Layer 9 of a small transformer language model trained on English Wikipedia (15 layers, counted from 0, width 128).
A neuron adds its activation times its output weights to the MLP's output. To switch it off is to set its activation to zero at one token and run the rest of the model.

Output weights of the MLP neurons that the questions are about. A number n stands for (n - 500) times 0.00067.
n3: 576,341,385,654,574,978,681,459,503,539,687,777,652,561,496,390,554,372,497,404,518,520,525,408,410,444,493,586,487,497,648,395,388,643,321,746,622,324,479,618,406,533,591,590,563,476,572,632,379,445,441,457,471,427,390,643,270,562,466,455,689,655,377,720,464,695,471,575,422,506,432,301,393,577,553,330,679,277,579,408,486,519,376,503,525,418,457,550,448,585,329,621,367,511,458,535,586,342,642,738,521,83,574,493,650,414,558,536,684,536,359,629,593,549,396,517,296,675,519,410,635,445,463,638,582,493,504,570
n10: 371,582,564,455,402,438,305,679,615,640,522,704,593,335,409,669,497,565,454,476,623,471,414,374,436,677,608,392,497,425,366,398,541,363,529,229,547,402,397,353,594,458,412,664,638,607,625,490,747,525,513,497,546,366,494,232,500,414,392,536,419,693,650,394,275,570,543,481,490,386,660,341,389,641,380,582,520,570,521,395,533,494,488,420,517,538,400,203,616,596,466,542,372,547,422,422,590,441,307,565,624,495,687,300,543,493,519,338,539,572,626,285,467,578,546,583,303,503,356,440,504,423,484,516,506,388,503,464
n25: 543,617,459,537,497,442,579,565,615,523,456,532,429,430,618,644,462,384,411,506,467,515,590,688,412,395,424,812,414,408,582,566,569,503,518,409,557,586,541,531,580,488,475,528,471,307,618,485,529,376,621,500,473,602,669,519,336,373,404,422,600,637,452,577,249,687,594,479,417,567,654,162,640,460,701,518,467,344,664,491,667,534,442,530,458,515,471,470,456,276,484,363,433,353,485,616,578,493,405,491,318,504,598,535,483,646,423,382,399,687,597,531,478,372,547,651,603,525,540,487,553,667,672,465,406,671,552,701
n34: 450,578,455,694,620,237,470,397,579,411,348,418,514,354,613,611,752,603,550,331,470,435,514,556,518,434,651,369,564,400,503,451,500,465,475,635,503,279,637,494,550,518,562,586,561,475,569,456,572,521,377,411,520,607,548,437,477,361,603,576,355,824,607,533,570,683,439,633,629,479,549,450,401,550,569,427,583,635,417,513,500,575,553,365,438,473,543,565,331,645,484,608,364,429,383,390,583,573,479,524,829,739,556,615,545,248,629,473,503,322,618,509,433,646,463,589,346,446,646,385,419,506,444,490,292,374,398,470
n56: 440,412,725,248,533,597,384,426,326,574,496,572,601,356,519,493,530,521,292,474,565,605,597,427,385,553,409,488,536,677,645,448,599,366,613,627,471,414,702,386,733,322,500,315,558,634,561,511,433,530,544,591,668,642,480,347,348,674,525,663,423,568,573,818,406,445,527,479,660,477,433,532,395,660,388,541,438,520,477,736,496,513,387,338,440,568,566,234,244,529,258,556,238,430,392,467,594,376,323,305,530,340,598,709,496,477,493,574,696,616,680,359,471,537,717,496,408,547,708,421,519,576,458,420,535,629,515,547
n68: 609,450,449,536,789,381,403,543,563,377,324,523,369,569,595,544,469,582,474,457,578,382,449,394,516,494,358,474,420,540,468,548,478,340,569,469,626,396,517,613,450,742,444,643,493,454,574,397,653,722,486,530,607,189,595,210,583,466,546,576,495,604,523,458,591,507,493,759,460,534,728,384,591,300,633,394,369,494,528,537,395,393,410,552,559,628,384,618,355,547,437,536,265,679,399,403,356,440,451,598,503,594,497,395,397,507,551,624,408,343,547,242,208,686,535,574,399,476,394,649,529,375,480,476,461,500,497,356
n78: 604,311,450,545,490,479,183,617,520,590,446,667,635,536,663,570,235,299,481,620,574,394,366,650,596,551,476,493,473,497,444,567,424,440,643,617,493,470,397,509,331,532,519,333,436,487,530,539,507,537,685,616,504,567,541,572,694,608,373,582,374,606,478,674,459,507,635,465,578,552,511,312,345,511,401,513,506,393,552,602,467,497,666,311,541,305,636,365,613,559,565,426,465,547,260,466,424,655,433,364,394,625,519,663,338,489,425,512,378,726,520,520,470,598,692,672,370,444,461,317,311,407,474,524,450,322,309,484
n80: 560,443,305,549,717,740,531,339,171,606,546,720,523,434,514,500,515,412,478,494,353,506,671,571,550,308,493,371,562,380,373,432,408,516,376,567,451,496,604,328,434,462,718,562,676,532,606,595,310,640,490,442,250,500,393,687,583,638,538,577,363,596,627,666,530,409,524,442,462,542,394,590,493,459,630,537,522,625,665,298,292,439,494,391,477,589,541,478,516,478,507,412,579,513,570,475,561,584,824,587,437,383,374,558,612,371,467,394,528,528,422,465,529,543,586,610,494,597,488,432,551,305,449,402,560,561,550,745
n89: 500,459,637,485,563,103,317,541,532,540,260,446,667,468,527,435,476,598,411,617,527,611,579,533,820,662,589,553,527,459,439,559,627,379,793,581,562,596,604,415,341,406,475,709,477,357,477,567,694,534,421,550,548,587,668,581,343,551,398,532,302,658,522,734,493,447,476,463,471,449,575,536,456,366,564,466,534,413,544,561,464,456,467,430,628,358,350,424,425,526,480,465,305,596,338,544,541,618,449,427,500,699,254,608,419,641,362,430,554,448,692,592,545,351,583,321,388,474,398,419,339,507,532,404,483,690,533,573
n115: 639,614,426,494,337,344,575,558,435,647,384,556,469,310,490,732,462,445,343,421,566,616,607,416,576,395,407,632,432,408,409,500,467,592,552,510,494,347,591,375,595,339,497,449,494,429,481,528,516,444,290,449,467,518,533,545,471,377,451,239,538,868,548,352,373,659,550,455,386,459,562,329,454,410,432,569,533,228,572,447,503,440,561,419,299,563,466,412,274,491,497,378,614,363,609,521,536,618,412,456,383,443,549,708,500,571,553,326,558,649,418,577,588,532,551,682,646,566,579,538,427,566,518,367,467,597,406,563
n177: 693,342,405,490,709,636,518,453,464,507,452,655,622,461,481,485,446,457,332,407,570,586,562,571,670,387,600,433,187,486,301,514,413,633,227,621,367,521,511,645,421,940,568,751,644,529,409,312,338,569,455,457,364,581,352,648,651,319,486,682,561,660,391,827,511,637,500,542,500,649,388,484,622,639,678,577,563,520,332,297,456,487,402,418,530,476,694,575,471,449,481,746,355,403,579,420,653,359,557,490,504,475,375,559,464,464,483,459,532,396,529,313,562,481,547,240,420,471,470,331,457,563,561,535,529,536,451,543
n220: 311,618,528,303,540,219,360,557,465,291,588,775,327,541,544,581,506,446,446,529,730,532,570,273,710,611,401,581,580,456,515,522,645,585,551,550,543,401,597,459,319,547,754,357,605,541,442,449,313,579,641,488,514,603,466,470,600,558,497,416,598,320,447,570,578,513,462,601,430,452,496,471,453,325,493,595,520,494,679,481,536,567,707,654,607,454,508,733,367,429,460,279,566,536,576,535,456,537,576,530,560,477,406,403,609,363,454,591,210,506,591,551,510,431,376,600,556,474,538,240,538,507,373,448,543,606,533,450
n229: 521,571,657,586,395,493,449,448,644,537,565,500,625,458,611,553,579,603,500,390,458,439,491,305,487,500,577,543,335,163,593,563,453,510,416,312,253,492,414,458,652,471,633,636,540,497,480,370,592,472,534,429,514,478,565,510,449,385,432,443,580,672,589,704,318,396,677,773,529,595,569,364,613,416,702,497,643,454,607,530,547,330,558,631,384,720,433,510,358,775,602,362,475,554,488,497,524,452,489,506,391,597,741,354,457,550,522,503,670,428,500,315,586,473,465,642,503,319,548,606,441,507,701,548,360,457,476,547
n290: 585,584,611,518,549,132,516,497,537,580,370,435,642,370,486,291,462,239,477,451,619,403,515,427,437,565,543,463,503,352,551,323,422,400,604,500,490,508,359,552,647,397,497,417,282,600,554,473,564,458,538,485,275,339,416,415,423,558,409,574,32,666,395,518,397,403,551,487,689,510,496,523,507,576,592,555,559,462,486,177,466,416,557,485,535,399,644,357,599,551,578,560,636,249,455,546,707,493,267,609,454,505,477,596,325,663,706,436,417,406,503,436,374,720,504,750,419,729,389,545,630,455,466,664,343,503,331,512
n294: 543,470,354,552,403,417,412,639,385,382,570,631,336,524,542,500,497,485,223,572,490,668,574,633,369,648,646,593,363,364,344,609,553,664,473,465,522,465,555,555,500,574,434,454,376,506,439,470,364,335,541,423,568,462,486,561,516,351,567,507,589,500,426,484,519,425,421,480,391,335,436,442,816,337,373,556,614,282,661,637,441,597,540,638,402,512,407,497,488,595,300,314,625,431,436,482,481,654,576,397,506,547,324,688,407,517,480,416,434,509,463,349,442,428,482,568,590,396,500,475,676,621,512,529,527,500,440,613
n299: 527,509,586,608,521,707,578,460,427,508,586,523,574,411,627,482,411,572,615,553,413,629,326,527,514,500,404,443,551,653,539,573,503,295,526,643,616,544,559,535,287,606,590,396,470,586,453,616,564,649,652,537,353,489,411,430,609,662,523,732,540,406,534,491,770,476,459,615,642,505,465,595,485,569,549,657,342,492,482,541,447,505,407,604,582,416,515,660,512,690,445,678,421,548,536,463,479,429,681,503,628,402,454,408,609,433,611,558,494,466,494,457,529,536,435,409,484,435,455,595,572,322,335,404,383,333,473,210

Each question names a token from some text and the token that comes next. It shows the activations a of the neurons there, in the order above. A number n stands for (n - 500) times 0.0067.

Then comes g, the gradient of the next token's log-probability with respect to the MLP's output, scaled to length 1. A neuron's effect is roughly proportional to its activation times (output weights . g). A number n stands for (n - 500) times 0.00083.

"6", then "0"
a: 486,485,514,560,477,521,474,448,450,361,520,569,481,489,497,498
g: 637,454,493,465,565,372,533,402,518,559,342,398,611,445,412,406,630,542,640,697,397,381,343,636,431,488,505,407,693,471,571,325,497,454,464,398,447,576,477,327,551,566,594,569,462,521,670,577,704,662,369,313,363,465,534,480,423,529,471,542,338,459,611,389,377,643,609,449,647,504,584,383,374,500,611,421,599,553,513,513,260,296,524,381,516,391,604,574,440,523,573,572,382,483,376,350,783,370,385,531,602,537,524,496,433,663,563,372,554,543,521,428,464,688,685,594,403,590,286,499,388,450,390,551,404,343,373,658
Switching off which neuron hurts the next token most? n34

" time", then "."
a: 504,493,541,535,522,498,481,442,507,497,551,510,501,512,500,600
g: 482,528,517,529,523,436,492,313,427,635,629,461,459,469,560,514,497,572,444,204,463,310,522,487,457,551,570,523,521,563,312,467,527,322,546,449,640,393,310,792,431,654,516,639,477,492,277,419,589,375,459,425,473,455,465,481,671,516,511,517,457,674,306,463,743,482,392,382,346,582,514,477,571,554,469,592,387,476,308,523,495,341,551,580,439,243,634,402,655,397,560,723,518,586,594,506,519,434,470,532,626,411,634,354,576,364,652,492,462,398,472,387,474,656,375,534,685,380,620,467,749,433,543,569,471,504,441,523
Which two neurons, each switched off alone, lower its probability most, in order? n299, n177

"j", then "ect"
a: 483,496,494,759,472,505,501,511,509,470,500,543,499,502,480,531
g: 675,467,505,412,335,452,552,456,497,544,465,514,555,369,716,693,516,485,640,623,337,562,540,486,592,512,616,528,737,213,507,585,448,321,522,556,397,329,460,503,576,596,424,502,519,477,490,424,463,395,473,405,465,473,315,587,462,580,423,579,421,577,435,514,434,351,572,425,296,483,556,280,483,374,353,551,418,379,404,383,321,320,611,386,490,320,589,550,476,628,322,522,262,515,508,432,461,475,598,662,392,507,515,645,634,431,646,188,527,396,412,735,479,624,607,440,560,560,536,520,443,435,539,501,569,430,387,594
Switching off which neuron hurts the next token most? n34

"i", then ")"
a: 459,534,548,508,480,466,496,499,509,466,478,553,450,695,376,503
g: 436,454,570,542,611,353,490,327,654,510,360,476,495,351,594,494,371,584,592,528,381,435,418,537,405,583,552,422,554,257,616,323,557,549,346,385,524,419,559,657,574,502,652,749,542,512,545,614,562,677,522,372,320,282,340,573,569,588,624,567,390,413,504,510,573,395,491,531,640,607,547,425,371,433,557,456,433,507,389,373,398,467,461,511,632,354,704,500,543,609,730,661,439,441,475,371,558,212,441,678,605,456,501,474,454,569,569,576,638,484,530,461,372,622,361,510,425,587,330,377,379,413,373,550,336,353,410,458
Which two neurons, each switched off alone, lower its probability most, in order? n290, n294

"s", then " \""
a: 495,490,509,499,523,475,677,438,510,494,456,527,520,505,502,506
g: 451,231,404,445,589,470,354,611,489,540,518,485,574,573,286,426,386,305,388,533,492,523,572,410,614,362,563,516,583,339,464,419,421,343,435,395,417,595,533,323,557,477,690,612,432,462,452,560,617,470,367,575,618,554,557,437,492,446,414,711,450,456,685,677,363,332,444,535,591,326,514,551,438,416,521,590,490,551,329,625,522,644,709,341,548,437,591,548,575,407,649,547,732,684,701,543,533,413,449,294,482,617,520,639,543,403,488,468,645,480,424,648,418,691,516,566,652,501,636,587,286,564,564,371,538,529,543,486
Switching off which neuron hurts the next token most? n78

" |", then "\n"
a: 464,503,523,517,497,491,522,507,488,484,474,562,487,489,489,515
g: 674,560,462,395,549,368,485,546,666,457,404,470,596,420,607,512,547,505,547,411,440,451,408,592,266,583,553,485,625,496,542,409,485,328,274,445,670,545,662,583,484,473,472,604,442,504,683,469,581,493,537,357,512,391,420,599,619,661,389,501,495,649,447,318,582,367,585,339,667,569,638,443,389,408,644,553,369,419,272,446,565,341,394,580,374,457,365,595,469,551,478,639,396,404,463,425,514,113,432,546,478,444,278,391,487,594,642,331,541,526,570,515,530,719,522,603,455,491,598,592,473,293,461,514,436,431,336,508
Which neuron, switched off, raises the next token's probability most? n220

"G", then " X"
a: 516,507,495,464,510,437,531,504,487,500,545,554,522,476,518,500
g: 464,491,432,549,437,418,589,373,280,543,574,546,685,536,334,430,378,499,547,445,575,669,673,619,428,541,518,560,472,527,480,706,459,658,624,432,413,465,373,385,441,559,738,356,616,496,605,647,683,596,404,498,454,556,636,475,446,532,502,420,436,386,521,372,422,507,455,547,262,670,594,546,542,467,515,611,648,395,352,542,708,650,313,520,299,391,596,491,665,459,549,390,433,632,585,571,558,418,498,271,280,538,630,583,398,507,439,579,681,557,793,379,561,486,382,411,542,493,475,516,498,533,612,517,473,411,570,341
Which two neurons, each switched off alone, lower its probability most, in order? n68, n34

",", then " and"
a: 502,460,491,494,497,525,494,441,584,497,509,537,474,521,481,491
g: 440,376,561,517,340,498,464,299,527,458,605,478,523,486,601,517,541,423,595,405,511,540,297,522,544,648,532,712,486,360,564,562,621,477,463,519,430,547,477,718,608,548,563,419,460,589,405,303,546,573,631,534,596,572,357,452,340,474,466,394,517,669,243,302,524,622,547,470,348,517,634,548,588,825,419,547,551,605,522,393,538,242,474,551,322,223,378,343,539,512,474,646,506,614,362,594,342,341,481,437,443,348,551,511,481,514,406,516,513,498,605,669,455,494,298,580,609,743,428,466,510,562,563,552,508,610,556,466
Switching off which neuron hurts the next token most? n80

",", then " Alaska"
a: 505,497,519,484,496,484,479,475,528,499,516,477,494,498,499,622
g: 419,256,289,508,456,514,589,482,301,508,599,534,486,396,448,392,460,589,416,427,626,607,553,521,571,515,415,620,564,374,554,677,515,584,732,604,620,424,473,490,402,875,646,692,694,676,542,475,488,448,566,610,566,541,576,446,538,526,392,445,407,379,539,643,398,345,235,517,427,463,569,533,509,664,411,577,396,401,576,327,529,644,552,453,468,507,623,688,463,300,391,534,553,635,565,243,463,505,473,444,672,610,439,483,491,580,463,565,420,515,449,420,745,614,543,412,472,435,606,530,572,570,435,410,570,546,557,446
Switching off which neuron hurts the next token most? n299

"ugh", then "lin"
a: 491,681,293,493,492,564,530,418,522,492,515,601,500,452,526,499
g: 471,590,619,469,316,671,473,430,434,439,574,507,554,437,528,639,505,584,223,462,556,542,455,409,618,528,339,474,556,549,693,633,298,362,523,490,382,500,407,251,602,542,397,621,567,685,589,462,517,549,453,632,494,659,505,453,480,558,568,643,492,510,563,543,590,594,461,543,482,645,553,382,476,545,637,611,542,518,632,400,509,503,508,547,513,480,507,743,331,359,558,538,381,714,484,555,519,553,667,425,438,585,453,666,367,542,501,511,303,550,669,680,442,664,780,565,762,314,560,458,413,445,458,439,493,280,609,556
Which neuron, switched off, raises the next token's probability most? n25

",", then " includes"
a: 518,468,524,516,528,583,507,452,616,520,481,507,482,514,446,489
g: 567,646,504,488,615,554,523,502,551,523,588,513,615,421,566,462,678,524,563,346,432,423,335,402,502,612,524,631,489,430,618,682,395,521,518,481,438,348,418,593,664,611,487,637,518,509,363,527,506,543,485,428,483,464,370,436,559,367,658,366,503,593,353,415,580,340,601,537,546,445,423,353,593,952,539,258,620,362,530,490,357,487,400,518,247,706,549,396,392,618,358,569,409,574,461,428,395,324,548,413,566,543,480,496,609,452,359,506,511,412,562,585,382,450,497,474,751,614,510,419,405,612,676,408,475,571,404,337
Which neuron, switched off, raises the next token's probability most? n89

"8", then "-"
a: 492,497,506,560,496,538,479,483,447,445,532,585,501,498,499,498
g: 291,531,599,604,465,600,365,648,409,514,687,547,390,485,533,646,437,440,418,276,565,631,599,340,589,476,540,678,373,535,532,562,507,494,464,607,580,470,544,645,508,503,402,468,555,519,330,453,363,386,644,679,552,497,398,573,535,401,579,463,683,575,431,590,581,292,479,414,395,523,392,541,628,485,462,595,410,553,502,508,750,647,536,634,474,597,397,452,518,477,405,507,612,519,607,577,330,567,586,335,440,425,411,408,537,462,370,657,559,521,420,560,563,320,312,383,619,488,689,502,536,593,621,392,676,724,797,334
Which neuron, switched off, raises the next token's probability most? n34

" |", then " "
a: 503,496,514,505,522,520,499,545,508,484,528,540,440,489,321,474
g: 289,368,441,574,493,586,508,428,398,418,497,375,577,631,622,461,425,491,571,480,603,399,657,443,599,447,466,527,503,625,552,598,471,496,790,372,415,448,343,391,541,418,389,508,440,427,399,537,653,602,518,487,534,576,576,263,296,349,298,546,538,416,496,585,659,782,501,693,637,442,440,463,552,557,455,382,405,508,751,438,346,670,598,499,726,404,680,344,605,407,628,418,370,590,439,480,657,559,510,540,443,570,661,492,536,484,500,586,466,506,371,507,667,405,520,508,363,362,487,320,571,713,440,528,533,465,478,558
Switching off which neuron hurts the next token most? n294

" run", then " in"
a: 395,537,496,495,450,527,590,441,557,451,471,535,491,524,528,482
g: 455,794,578,611,415,411,421,722,546,585,554,463,578,471,331,434,553,601,546,289,371,465,525,550,505,543,496,505,475,563,435,526,454,554,639,352,490,688,609,553,729,544,530,684,666,490,454,457,421,325,342,459,466,661,741,515,377,624,668,549,640,519,715,448,520,314,500,564,589,440,585,505,375,404,498,505,519,604,506,450,376,395,623,568,569,664,518,288,440,490,595,733,475,425,543,403,446,344,456,525,439,514,453,452,549,451,467,520,573,509,407,226,310,574,380,653,418,378,418,471,396,608,645,522,645,410,405,442
Switching off which neuron hurts the next token most? n3

" the", then " Melbourne"
a: 415,510,474,504,500,501,515,496,547,487,492,497,515,501,483,370
g: 410,580,638,461,579,643,461,544,426,305,452,584,428,348,341,365,597,293,523,381,390,650,442,557,568,540,449,564,360,453,580,399,333,484,394,699,694,439,561,408,549,551,612,484,453,561,513,514,318,472,658,670,554,683,401,388,443,512,536,558,431,378,504,557,535,358,408,473,526,513,459,573,481,568,457,512,337,446,578,638,536,535,700,591,566,442,442,620,460,471,269,416,650,364,525,511,425,668,566,355,515,405,291,556,398,431,361,456,738,524,415,402,319,382,510,659,736,452,587,428,512,386,392,473,766,566,530,633
Which neuron, switched off, raises the next token's probability most? n299

" Chicago", then ","
a: 428,669,503,507,515,471,447,533,502,500,524,531,530,553,519,521
g: 469,833,521,590,467,397,655,662,453,589,253,334,467,589,419,445,394,480,419,467,595,547,311,560,426,463,577,444,284,622,325,498,702,449,646,634,614,492,387,346,593,531,667,394,493,415,640,510,463,437,332,473,605,552,510,526,642,517,374,579,371,457,594,511,338,663,496,537,519,353,498,380,577,433,523,464,397,385,373,369,570,541,452,495,538,437,548,468,646,475,615,468,570,591,548,439,473,436,496,670,557,559,544,431,474,554,604,274,370,631,657,545,465,632,513,486,209,384,530,493,330,449,500,324,414,330,355,560
Switching off which neuron hurts the next token most? n10

" consist", then "ed"
a: 493,532,543,503,499,546,588,438,537,510,475,545,529,534,501,478
g: 457,485,480,380,551,429,493,459,326,495,635,461,564,534,398,601,506,454,508,491,562,400,649,465,586,632,456,580,641,652,436,505,626,394,452,521,516,314,531,692,422,392,418,508,559,650,597,648,458,465,464,482,488,504,220,437,847,616,316,360,623,507,687,348,523,547,349,669,548,383,465,356,529,444,587,500,337,347,540,469,499,465,522,483,466,454,455,493,510,550,604,620,600,598,649,498,612,567,560,528,224,415,496,793,418,425,577,658,508,615,407,429,282,713,630,557,491,516,654,618,572,383,513,458,379,468,515,629
Switching off which neuron hurts the next token most? n78

".", then " |"
a: 476,496,451,497,496,513,501,453,701,567,384,493,506,563,501,461
g: 687,692,613,562,708,572,519,332,389,464,373,428,533,489,310,489,689,361,497,501,529,358,447,523,769,430,598,485,358,532,450,447,514,477,248,479,328,645,468,729,623,581,554,416,482,412,390,510,491,652,335,445,324,633,296,439,372,304,524,447,546,516,376,764,668,483,529,483,506,411,522,520,485,303,412,585,512,468,638,591,600,403,478,473,474,636,623,482,652,562,460,689,345,529,503,472,529,473,520,384,494,393,613,479,399,620,682,663,525,326,484,440,531,463,365,403,468,449,403,594,563,480,490,514,507,405,396,428
Which neuron, switched off, raises the next token's probability most? n177

" |", then " G"
a: 466,503,520,507,507,565,501,512,491,503,515,534,536,519,499,470
g: 488,581,549,551,478,434,573,644,516,571,259,260,453,658,587,379,519,510,426,571,373,359,361,581,594,560,562,483,528,538,479,327,334,308,675,447,284,580,415,272,328,320,382,505,342,506,498,484,495,540,475,333,434,411,408,585,494,580,366,485,531,576,584,578,411,686,502,736,644,543,453,542,445,640,485,414,538,303,451,508,520,329,509,452,440,543,544,388,536,547,448,420,400,514,352,337,600,445,387,470,670,479,677,492,520,524,683,468,531,490,395,397,455,622,583,498,437,737,330,382,446,644,539,411,552,333,477,713
Switching off which neuron hurts the next token most? n290

"7", then "9"
a: 515,506,484,503,507,532,505,499,496,500,535,564,469,501,488,504
g: 293,492,452,439,531,651,384,457,582,586,512,708,443,539,361,581,588,617,422,428,644,613,531,293,510,379,581,574,373,636,707,561,428,542,386,530,599,444,466,409,628,442,426,384,503,547,199,531,247,498,460,550,493,526,472,672,531,455,467,451,510,514,264,622,480,401,486,401,582,514,540,429,551,527,450,519,583,702,636,589,602,570,530,510,285,698,525,530,458,465,431,401,620,607,557,479,508,500,542,333,472,482,231,503,534,399,257,618,574,555,473,606,696,472,343,497,648,368,646,520,581,521,611,376,621,408,700,398
Which neuron, switched off, raises the next token's probability most? n68

"ry", then " Roger"
a: 501,500,451,506,497,518,511,535,506,486,496,592,522,483,519,499
g: 335,434,422,441,595,473,270,483,475,654,505,626,595,434,326,500,524,568,573,508,580,403,484,450,505,522,512,478,542,493,415,567,670,481,484,606,539,247,362,687,500,464,478,413,410,629,502,713,487,405,494,419,582,522,518,229,557,504,595,543,497,546,451,593,557,338,529,538,453,590,504,582,647,645,309,312,429,445,671,438,377,574,520,445,843,574,394,514,586,635,542,396,563,489,286,384,500,383,391,473,501,471,554,507,483,367,475,492,522,516,491,471,454,301,527,584,397,600,736,236,410,700,442,548,573,292,691,423
Switching off which neuron hurts the next token most? n220

" Jordan", then "'"
a: 446,656,479,500,514,483,474,489,465,500,516,583,513,478,520,512
g: 440,325,577,448,467,491,508,526,420,504,572,677,599,580,485,459,500,404,556,762,463,520,528,469,574,450,450,708,641,519,746,442,459,512,399,408,432,603,627,544,311,507,452,572,528,647,532,597,539,472,506,550,453,573,640,413,612,482,576,358,667,483,416,374,547,512,672,438,583,572,621,499,310,289,376,554,565,377,636,390,346,460,511,611,657,584,345,481,418,628,593,508,403,261,464,490,545,654,547,284,230,470,339,640,438,683,447,473,585,565,348,539,659,342,585,522,583,459,457,487,528,516,496,722,636,647,615,625
Switching off which neuron hurts the next token most? n220

"6", then "5"
a: 522,507,500,498,505,500,495,492,483,464,529,544,514,509,329,556
g: 292,571,472,390,443,563,479,550,480,430,649,627,443,598,300,628,557,467,483,519,586,632,505,402,547,494,633,476,326,655,599,562,437,470,479,589,586,447,327,364,608,429,370,483,530,505,313,597,423,440,524,491,594,563,524,697,568,465,542,411,598,520,300,570,540,400,479,381,408,466,517,519,633,557,499,495,485,636,680,470,702,600,623,564,287,684,278,490,454,452,499,378,609,527,570,524,348,625,545,405,464,425,285,449,582,427,319,494,485,586,624,605,640,456,405,462,682,399,718,595,515,535,663,324,688,609,788,423
Which neuron, switched off, raises the next token's probability most? n294

" ", then "6"
a: 502,508,503,708,512,499,491,500,459,221,496,547,500,490,521,581
g: 507,654,539,468,461,630,451,568,694,441,524,378,536,639,250,310,436,675,445,778,510,575,487,518,516,367,525,545,532,541,618,364,544,470,487,476,605,653,520,496,643,488,618,657,733,418,545,533,573,454,542,469,645,503,287,437,563,510,594,732,637,386,528,627,507,659,419,466,671,472,431,511,345,597,490,683,576,625,492,638,652,324,505,523,383,515,425,353,568,417,399,331,469,513,379,512,590,683,555,483,490,517,247,430,445,561,527,511,537,609,278,578,481,584,483,551,630,401,611,524,709,746,477,507,535,506,570,496
Switching off which neuron hurts the next token most? n115

",", then " with"
a: 486,460,510,501,525,561,503,419,692,523,532,525,504,539,504,469
g: 484,542,543,577,602,457,509,350,388,603,250,479,584,535,403,434,446,543,411,443,497,692,555,471,609,668,384,364,592,653,494,256,506,513,566,274,515,448,555,438,251,427,308,568,602,562,466,407,550,428,518,497,550,514,522,515,550,532,380,365,584,572,595,453,495,443,620,568,526,412,453,660,449,563,333,441,437,545,547,465,334,515,416,693,375,538,658,526,164,574,613,335,368,567,413,526,289,500,445,457,459,431,504,318,573,549,425,643,552,509,332,393,262,325,316,469,480,690,521,389,371,454,606,413,418,566,379,483
Switching off which neuron hurts the next token most? n89

" or", then " prohibit"
a: 450,499,505,506,484,614,514,451,533,494,513,524,498,526,497,490
g: 442,263,489,421,520,583,338,443,597,404,419,574,402,374,598,547,458,607,492,320,691,410,524,562,383,399,482,481,616,543,490,444,488,537,368,433,616,511,511,433,650,447,507,410,346,329,568,564,513,484,592,483,513,599,714,312,567,365,328,614,473,465,579,439,535,739,560,521,428,784,619,537,604,655,398,428,461,353,450,457,348,633,619,603,634,516,502,384,509,683,312,405,510,479,589,543,525,520,548,502,669,607,584,495,580,506,668,552,511,526,581,479,397,401,496,677,418,581,861,714,668,524,572,383,532,569,563,421
Switching off which neuron hurts the next token most? n68

" Wyoming", then " state"
a: 471,588,541,521,530,500,473,503,493,504,533,564,511,478,498,520
g: 680,316,404,488,450,495,329,665,651,602,532,407,445,541,581,642,435,502,494,659,544,252,471,486,464,344,470,417,630,498,663,331,644,580,736,467,423,535,521,294,455,507,465,620,480,427,474,352,602,378,530,477,399,448,561,397,540,549,396,478,481,373,478,565,544,540,442,624,621,627,504,575,364,511,622,578,810,475,489,514,491,725,488,338,564,360,461,571,373,482,581,279,510,468,591,432,418,586,582,424,360,615,407,641,407,580,536,656,577,469,551,563,666,396,669,281,499,497,515,454,434,458,465,376,520,663,465,773
Which neuron, switched off, raises the next token's probability most? n10

"an", then " Motorsport"
a: 491,506,23,489,496,541,503,506,497,508,493,576,498,540,498,464
g: 461,760,539,670,589,457,424,395,454,281,601,469,560,548,496,618,497,625,607,602,410,538,703,507,540,664,479,328,297,449,640,450,397,543,497,535,539,467,330,540,516,557,586,454,406,639,539,409,468,671,476,459,514,512,256,436,588,449,569,401,511,466,477,405,417,650,574,541,597,695,609,516,366,270,421,404,309,520,374,488,584,556,425,671,328,546,605,456,703,576,498,659,522,448,282,459,521,406,469,536,469,411,649,474,535,595,475,513,527,388,658,639,363,300,296,654,642,346,512,439,402,548,268,535,470,486,494,478
Switching off which neuron hurts the next token most? n25

"manufacture", then "d"
a: 474,522,493,488,501,497,581,438,700,494,536,524,543,478,521,505
g: 564,407,390,271,524,475,412,342,457,468,417,623,547,538,720,319,351,734,608,445,520,513,512,367,653,467,496,430,447,360,383,284,511,457,590,595,432,516,499,317,474,383,522,505,693,456,617,512,475,347,555,477,603,725,601,576,386,503,470,538,539,787,872,692,574,548,534,522,615,362,489,461,489,556,579,542,524,482,560,606,529,445,432,544,602,479,478,717,590,309,513,623,387,676,471,553,600,406,578,506,541,575,581,555,549,600,603,365,662,583,530,456,609,385,478,567,403,409,614,381,538,426,554,689,563,521,605,559
Switching off which neuron hurts the next token most? n89

"A", then " person"
a: 463,484,489,490,476,500,493,500,525,513,463,532,536,468,474,493
g: 585,280,565,532,473,308,391,798,652,437,485,514,482,546,452,500,539,622,599,500,559,757,318,364,443,395,527,408,681,486,467,533,684,486,671,474,485,647,632,520,656,370,630,448,462,490,428,446,415,235,390,637,437,359,539,346,540,520,464,547,483,478,494,376,521,516,565,352,556,598,592,504,458,385,503,667,650,515,382,413,551,461,511,700,339,485,462,447,469,601,419,514,533,657,377,500,384,599,524,510,701,564,586,634,433,666,500,621,531,545,448,499,646,253,378,481,227,426,583,516,411,604,360,525,571,392,565,454
Switching off which neuron hurts the next token most? n177

" law", then "ful"
a: 473,506,463,509,538,552,444,459,502,478,517,541,510,473,421,499
g: 514,561,682,691,662,551,514,487,377,633,654,531,393,544,578,367,669,492,518,614,400,542,462,318,467,554,421,554,549,628,639,638,669,492,610,557,658,549,623,689,651,346,335,634,381,458,573,510,421,554,520,628,577,490,496,379,484,546,669,509,538,353,370,482,503,612,531,512,459,454,595,540,555,482,523,458,446,542,577,593,247,547,472,474,422,611,418,450,465,471,489,559,462,255,546,427,371,470,520,336,353,561,537,656,473,297,571,555,290,658,645,404,536,370,711,579,456,513,604,324,711,360,409,402,279,357,401,469
Switching off which neuron hurts the next token most? n56

" |", then " T"
a: 497,489,491,491,517,489,501,500,494,499,492,557,497,511,449,404
g: 613,554,531,538,433,507,558,472,477,538,402,465,474,522,619,426,435,682,523,749,504,525,724,463,547,622,599,430,401,471,394,305,603,493,689,469,471,480,516,499,400,364,545,492,604,407,379,640,436,534,423,486,514,547,398,566,567,423,311,592,509,585,453,658,513,782,587,502,504,300,403,478,601,511,509,508,391,434,451,456,494,510,406,529,154,568,408,370,455,403,360,412,555,486,782,444,562,378,610,349,576,418,693,610,333,663,460,351,502,601,601,635,524,513,451,421,379,603,296,398,488,679,626,323,412,639,474,633
Switching off which neuron hurts the next token most? n299